Layer 3 of a small transformer language model trained on English Wikipedia (11 layers, counted from 0, width 64). Numbers have three digits each and are written without spaces.
A neuron's activation on a vector x is GELU(weights . x + bias), where the dot is the dot product.

Input weights of the MLP neurons that the questions are about. A number n stands for (n - 500) times 0.003.
n9 (bias -0.023): 527486229357297675638595445711393629487370691790278600401486601446738519955376416394575532351250545580327524474711084669309502761334349496608488428445335436520756672475591258333428432692421440
n25 (bias -0.041): 345363374493536492405625660603291503529449577510489394705368370440543634512397615492628548288391491510674693487506798407182437497652525751548517693341439632383373544593286471402524581677318594
n28 (bias -0.020): 188278439461400514569432487291566590473466422553277413248464638489445728654561635447390630706471439267742472600367579629485592360619580505815557407517470604485263592422686486637478316408620717
n48 (bias -0.007): 517405687448515427444678609550674526410545560657453557453488488542547451553462478316776385519449698568586677437363547481504395521388411635521685459424426403582440348415544515580450144366499478
n64 (bias -0.016): 620303410473333363605439404533611342249337490453544622496557490742807728536457470450319547493409564684550418640605439675392507479566302743311645542541567824147572591450590340451402413474572322
n69 (bias -0.011): 596304400423479412302477272552299595605444521616481434322803565667437476609686579313564650519325503460571546854600555271393391550501653414545196505485393630514506381512709299363391524793542386
n71 (bias -0.045): 430450599497668425571487774486563503516501641542433538689327726575514342552432324502599569450495326492515569281421579508345263600588337518522304568447832257515536429592420575455541708673413330
n75 (bias -0.002): 495813266383637443528384546141704484492436643412463507678487477418633497608545710254479463371396443465580470577728530699323543503553495633421548306453343505626575670484395370732341602485608444
n80 (bias -0.010): 548423666626635423560555600418358294386601612496536279444312422533354696341540453593426575643424522648462503456592555413534417489571279590497715556603524523431351490375187668328507502536603492
n83 (bias -0.026): 563376527334250347516687179641519715453477385598499424668332380453537607541512474392441575370510407182585609614588592587467469470719656446553582511515625751468334427436596419506720480530571374
n89 (bias -0.041): 509471486566325528483512422583404409720294450282406667442756513546649509594751338375638537608196634729371334519701408631349368625234351345505515460355214466512609391495610550490776561587484367
n122 (bias -0.057): 254771428675489499478645552445453624593352548494623530402742515395527416569404276364623247410614601477370658561490795424573428340601366444570431374585452477522490284479399419488897432565514578
n125 (bias -0.003): 495711748538761546654290369465551342424557469681446439542669612320505403572363505355574391490710522499545545424459391717333326438543408505482419256356787283512483576518491575667676416336545493
n132 (bias -0.005): 514525467491533448373498397687280522666731580600419623580392306501503656434464359430562437618561465396293524626261554201642840683283493611674312429216699407645510477410481730638552536415455340
n171 (bias -0.012): 314680365386455685549524670543592493490463546357561434574274731567515672391402558347566562554430656486582510589526666437467416619078560456672515304381571349481506737336318480607468306340538545
n172 (bias -0.052): 438530413408519646440668589445399493713359445411403339613336188537451504688320651608402605587377481469377452468578576259546438531504755727570593415880529527442614378300512567398509524500640482
n173 (bias -0.029): 558536611803513335795806492638531446584501515467223394643334603556527636455627469289231186636459414557438397197425596496411499502554428479575420420492489384674481575402476514473583773427491666
n175 (bias 0.015): 486418609195428514537557625331670430443429547635416401555526497531308280590353732353261548506576569343381491408657521461435538371474493682487488558693771371634614443311715547582611569628379520
n176 (bias -0.012): 645589382335292698565561422323397350540332401539349540433730459660620566731650345500491434724546215717484526653369638371516548333531499276536401484509447533379439619384413518586485525434613406
n177 (bias -0.053): 423918354407629349342520507565306544520543473397531476657637452488386423242518573299504716255784486632483733551633610512574267516482520583576382682680593501546472258370401568294447507469474346
n180 (bias -0.031): 472438309653342611614655525781548551600677551266417381234477630477183579359445745427497336576343409308482745528588469703404657773713405557440322463590365453506413397480409381704420394304746472
n184 (bias -0.027): 355508287468416401608555466353285637557570485465534508589682427426741582800699642337390718334358423542250548657587578491434609707312270401662526512712663396403217383644745308419636389239368597
n192 (bias 0.000): 449538453561507363278535568800357589451701454388503047384646410393428659512650544312531284381430583453500511290716359478538634787646453600594490563551443204463753635640610566666426523372501622
n216 (bias -0.045): 254210530383538562295634321539860568419584838564401548595466535735635377665330519535355364319435565538449683524459360519275470396746226479479630470546573424708420436545472421481567662421572596
n218 (bias -0.014): 315480504311494521503452528261457501419593449534333526466355570455495576464598495396602543608566565484295552383534620402470484483353617557361513769362627520867502568505335680693349731550493576
n220 (bias -0.028): 319742597622656533453385615578176511372482361371443573410423560433477546562659557518381582670741400724501442489497495460661362500404452462489152436527524366620685438405565554578367421550629387
n228 (bias -0.016): 448259481466596638804707417392598449362513490506455661431747486546362352323693386238524553544619445666473763511394414415439250558383382693295612585537685718480682684498380573192472562385410301
n233 (bias -0.035): 459619600529614540503673222564319509449399503351611535558328468626775682534498578502502680550562020538577570678150172508421342347417573406638565542651646586311435761642594436309393479500269654
n234 (bias -0.041): 602614295423456714357511451538257603600415663428655297373458313388347293587598464320664402551432512411542493435577681695371484526503552448632510582497622485313642667415469323549560497722568250
n239 (bias -0.011): 276281521454504576363561447586529487641541378457533383378661178767654449518459466493506495428390440634491673615376369468323587743628483694545602277457604368664423486474550506671154748586434557
n250 (bias -0.046): 407538539459590433560406599509590466425597600549413570567497653423479644518567374466435508741619402519345387463347663674386482578469444572466368464575609021573591154506597360478618539524645497
n254 (bias -0.016): 457624646427675531526783597451406652257369471454509429412407614585367684496626449480374651527535291316494175507524389499419386614722576437630647578620649606464365571524338466278617243590472610

Each question shows a token from some text and the vector x that enters the MLP there. A number n stands for (n - 500) times 0.0072.

"ent": 476357662281463429604513667603428482626470550708736728506456498563469413211851515757829451407527625296375295556807520413376553135609514560601379223672396376305304671570490527279410512200575646
Which neuron fires most, and how strongly? n80, at about 1.7

"t": 455356601325406475623429645505480542615478537636732784439334468643637358231665555553816480412737603416463201449747461488389484215740364520592388176699450337394258670622622587171320580243672647
Which neuron fires most, and how strongly? n216, at about 2.2

" |\n": 547371568400388447832359547597356473575467475733627821404415461609451251251726610618793477384655708380273233580754482494354617144563514583521453327676421408393605790631453560287220498276641471
The two highest activations, in order: n228, n64

"st": 660481538373462512581467629573247504588459430722751692580315468646590351159928556600876518392665493417461221473670459517282527223628539616466363265691577359441358628596481536244243466280438658
Which neuron lights up most? n233

"ug": 504350611392436422705438583629463474633524449674732835577420370621579333244748480702838500369711622265348254428753537431362578222778465442725341276485430252403329696471592662323372519285491510
Which neuron lights up most? n132

"s": 517313515284424481570447641605531593534548516616723745445278472597594270320751656515890365477686557283476226537812558451304601204611461592556383273641349376365369690558588544266341576188664639
Which neuron lights up most? n75

"G": 542314539353297552660299550579503661567587327677598801623329471667563392219803639556879479294707537368340210429710509453322648154757431482582458346589499323435514575433525651349314439359585633
The two highest activations, in order: n83, n175

" into": 620373522400417512630394669715498602669509490755697721326284491602452359208781561526837641444603570298306145540657556377376592240635556676568458232745410362395417635556478443331276462210568572
Which neuron lights up most? n254

"et": 399344658314450439530479739553411586542508563646728758412444462607548373180726436650871487340643628387449160529753588515365492241600619558525433221688356332296398560675495618325375589160570671
Which neuron fires most, and how strongly? n254, at about 1.2

"===": 547392525278348538639429557582305593604577397727624756343464518585428330145664591563798526440743680410260276531760558582417596175664557547616398262750475312336584582579343610309182506304616615
Which neuron lights up most? n177

"ular": 541344635319461450531407521589418493827502613677670836560418444558547461213714546750749555378655508305385334478758613329491614075575568486635358221673398332362328658600570463325282530216683526
The two highest activations, in order: n132, n69

"cess": 514312613252544426715368604716432474757411407656692767440504524616559382196743459746731451467660698312336225543768561445396446329641524603611349283565425270377349551632585523424194484155648618
Which neuron fires most, and how strongly? n250, at about 1.2

"'": 632416540410372561737311689484235573681641423564601868338355522588456351281819600561789649297685668458421181382729488493384450184674522462505368187637419286407579552539441520512344498329602681
Which neuron fires most, and how strongly? n220, at about 3.3

"M": 511305527370255517625354566558465487537590376707592838552334462589586398223790688714809422301662588402398302530703532392328587105712335433474453266680391284400604677588448614387375517394739640
Which three neurons fire most, strongest first? n216, n64, n176

"p": 434316404400358514535368708555432426558624394648763829593409397765559415183664518628841510340727549431486221353750549442494478183675533421513368160585405328382458716548538616426400594269720599
Which neuron fires most, and how strongly? n171, at about 1.1

"l": 468429461396410441692306616574394512544582584709703795581279305608632373274768659572767476367735549439425231419740514418421538107709471473551471278685351257546468681644611523362352529124552576
Which neuron lights up most? n75

" (": 478353647300355494684395680629348597608590397722607757414370421574522295328678591603760461420694690410309133555769547523327669152658483568469408246697391396305469708698379580306302600305639478
Which neuron lights up most? n64

"c": 604346550373398526612411617642480442587581424622735760543436466685648423237571531545847448340759540329382244306777627454442421081780364480619402253556401352361454675633518614372349569202593631
Which three neurons fire most, strongest first? n125, n71, n216

"n": 458500564395441445758258558630364586529563589714768809413292510545539362332746543496832322397623675475421344456682565500320492168653411562519389267684531243347514519741515608298242498156644660
Which neuron fires most, and how strongly? n125, at about 4.3

"u": 539329596454347482658435768573453516586551488643681826447443471698406367209753444601752461354735615306496272495780576288417679156702357417572397252486325321274551606601594627344374539259663622
Which neuron lights up most? n122

"|": 583314516443318596668306613585385477635526338737552864546441574652463394197711696461748524393677596399332205450700454445379529158632559567575448284758446322373524727634396561276236548260597624
Which neuron lights up most? n228

" and": 616381561422260448701282659636358605656445525705703786428278490668387202264812558489748548493670517315328255510742665382374652165597599524495540295673468370346419710596495523371345496263545643
Which neuron lights up most? n234

"ig": 458441644417431514612329516615460466539590489580831749459369501683579453164783552634848429448596656308279161454792584431339552197796433298579568298576425223488440698442547574370426526222589515
Which three neurons fire most, strongest first? n80, n125, n171

" v": 580461540358282452689335550764409465545475337626656857548343414613533352236742443676828399434664652335342139545775551407369577275751528600482368299680541360418517682580433445387216599333594578
Which neuron fires most, and how strongly? n64, at about 2.1

" is": 632397548298375636622234738660386561617569563675771735380346458481509407205712588515744591302684590320387117450668693401305660265702603571606437205705349359374456700478498453377385493333535594
Which three neurons fire most, strongest first? n234, n171, n254

"2": 532368615437375573799398531511389514622542516663602771468364497576451280251777675614876415401685680342324205454825582484346553111600547460420386298713457291435461564480577685427232513342521560
The two highest activations, in order: n175, n218

"ect": 467284664346495416574348652640429493577350448646771737507456420511610461136848572659866504376620669306390154473795600502376497314657518544601453187668404339480349635590532475406307479281584539
Which neuron lights up most? n254

"in": 565315534413419486787323702558426463615454441673627764325438447661548516241831498644878427455669509333463107412744681324297601237611505532528482291640445270398492633621570489343263577299587575
The two highest activations, in order: n250, n176

"6": 517402691425375521679479653588440563657585483681495760479403470576490298292772609582892375426602704245360313480823491436388547082605577473447426238674341332358410619562619679278314522242490594
Which neuron fires most, and how strongly? n48, at about 1.5

"es": 560320552289436499800370551584372589523454518626715766372393560629570296315779577486827390490601629360497174477754618418308581137673456617637414273628467285400467644485474535388190581267708640
Which three neurons fire most, strongest first? n28, n75, n171

"ag": 520324693336442413600497711685512476626569473674678764563351376541705287237757528671728507333717576301452195533737585450403546164706482382604371260501400425333348667520553682290366519184658514
Which neuron lights up most? n83

" act": 424316554309483406554371695803446562638433363697839721484383318534603420286741449601811499477684592310286169426711575481391634284606560746675412222654451373370337561608625441329273497295594604
Which neuron lights up most? n239

" over": 663434509397451518692510665571429551578598393761689714384209389717431359150740563646814545366610688366347163602640511478306550256641595656479389168727381416379446659498488462387358488214561629
The two highest activations, in order: n254, n172

"ust": 418425575449346520505316601540338527576546510602813723234447409559536421085808493617858507362760671374448195507772609467335443347663607490592506211648253331517404626585504583369470429252679629
Which three neurons fire most, strongest first? n122, n192, n171

"ic": 566307675400436469536479680562397541694438410646697732457449437608623395197714473651828463346649457275464342429821695353442644116644533383690396214664387378304406715604498546288290568301619582
Which neuron fires most, and how strongly? n176, at about 1.5

"om": 622297582376413516536431612619363441672494533667654693433316430526586299128753459648825518404699546329482184512625701334459561093758401315578501286702462364451516647702560628295370527307666585
Which neuron lights up most? n80

" B": 416377632396200517627447634646358662573578457713668758513262400605485338325735647655874438317661546388327303476790446475347623161678416651560420261602403349436451574588394597237418540267656651
Which neuron lights up most? n216

" comp": 389303470256356569617453586610296379691440282571926786430412416654575445236648448708726515385672563268354360451729653424441599222727555545642382187728517349379462680596456551426235635396631632
Which three neurons fire most, strongest first? n239, n172, n176

" w": 599437416447275616610335616576285545555690446634782806467267499578495389216704487624816412317753598303287182414761574543384553185638507607570410130711351434511457524502523505417522529374655594
Which neuron fires most, and how strongly? n122, at about 2.1

"e": 586277554344413487740348632563392529748524645642640772525434429612571314244704463616757432365661529332442306516807662318434612145693400519574374319649293261352451627636526593342325537193616694
Which neuron lights up most? n176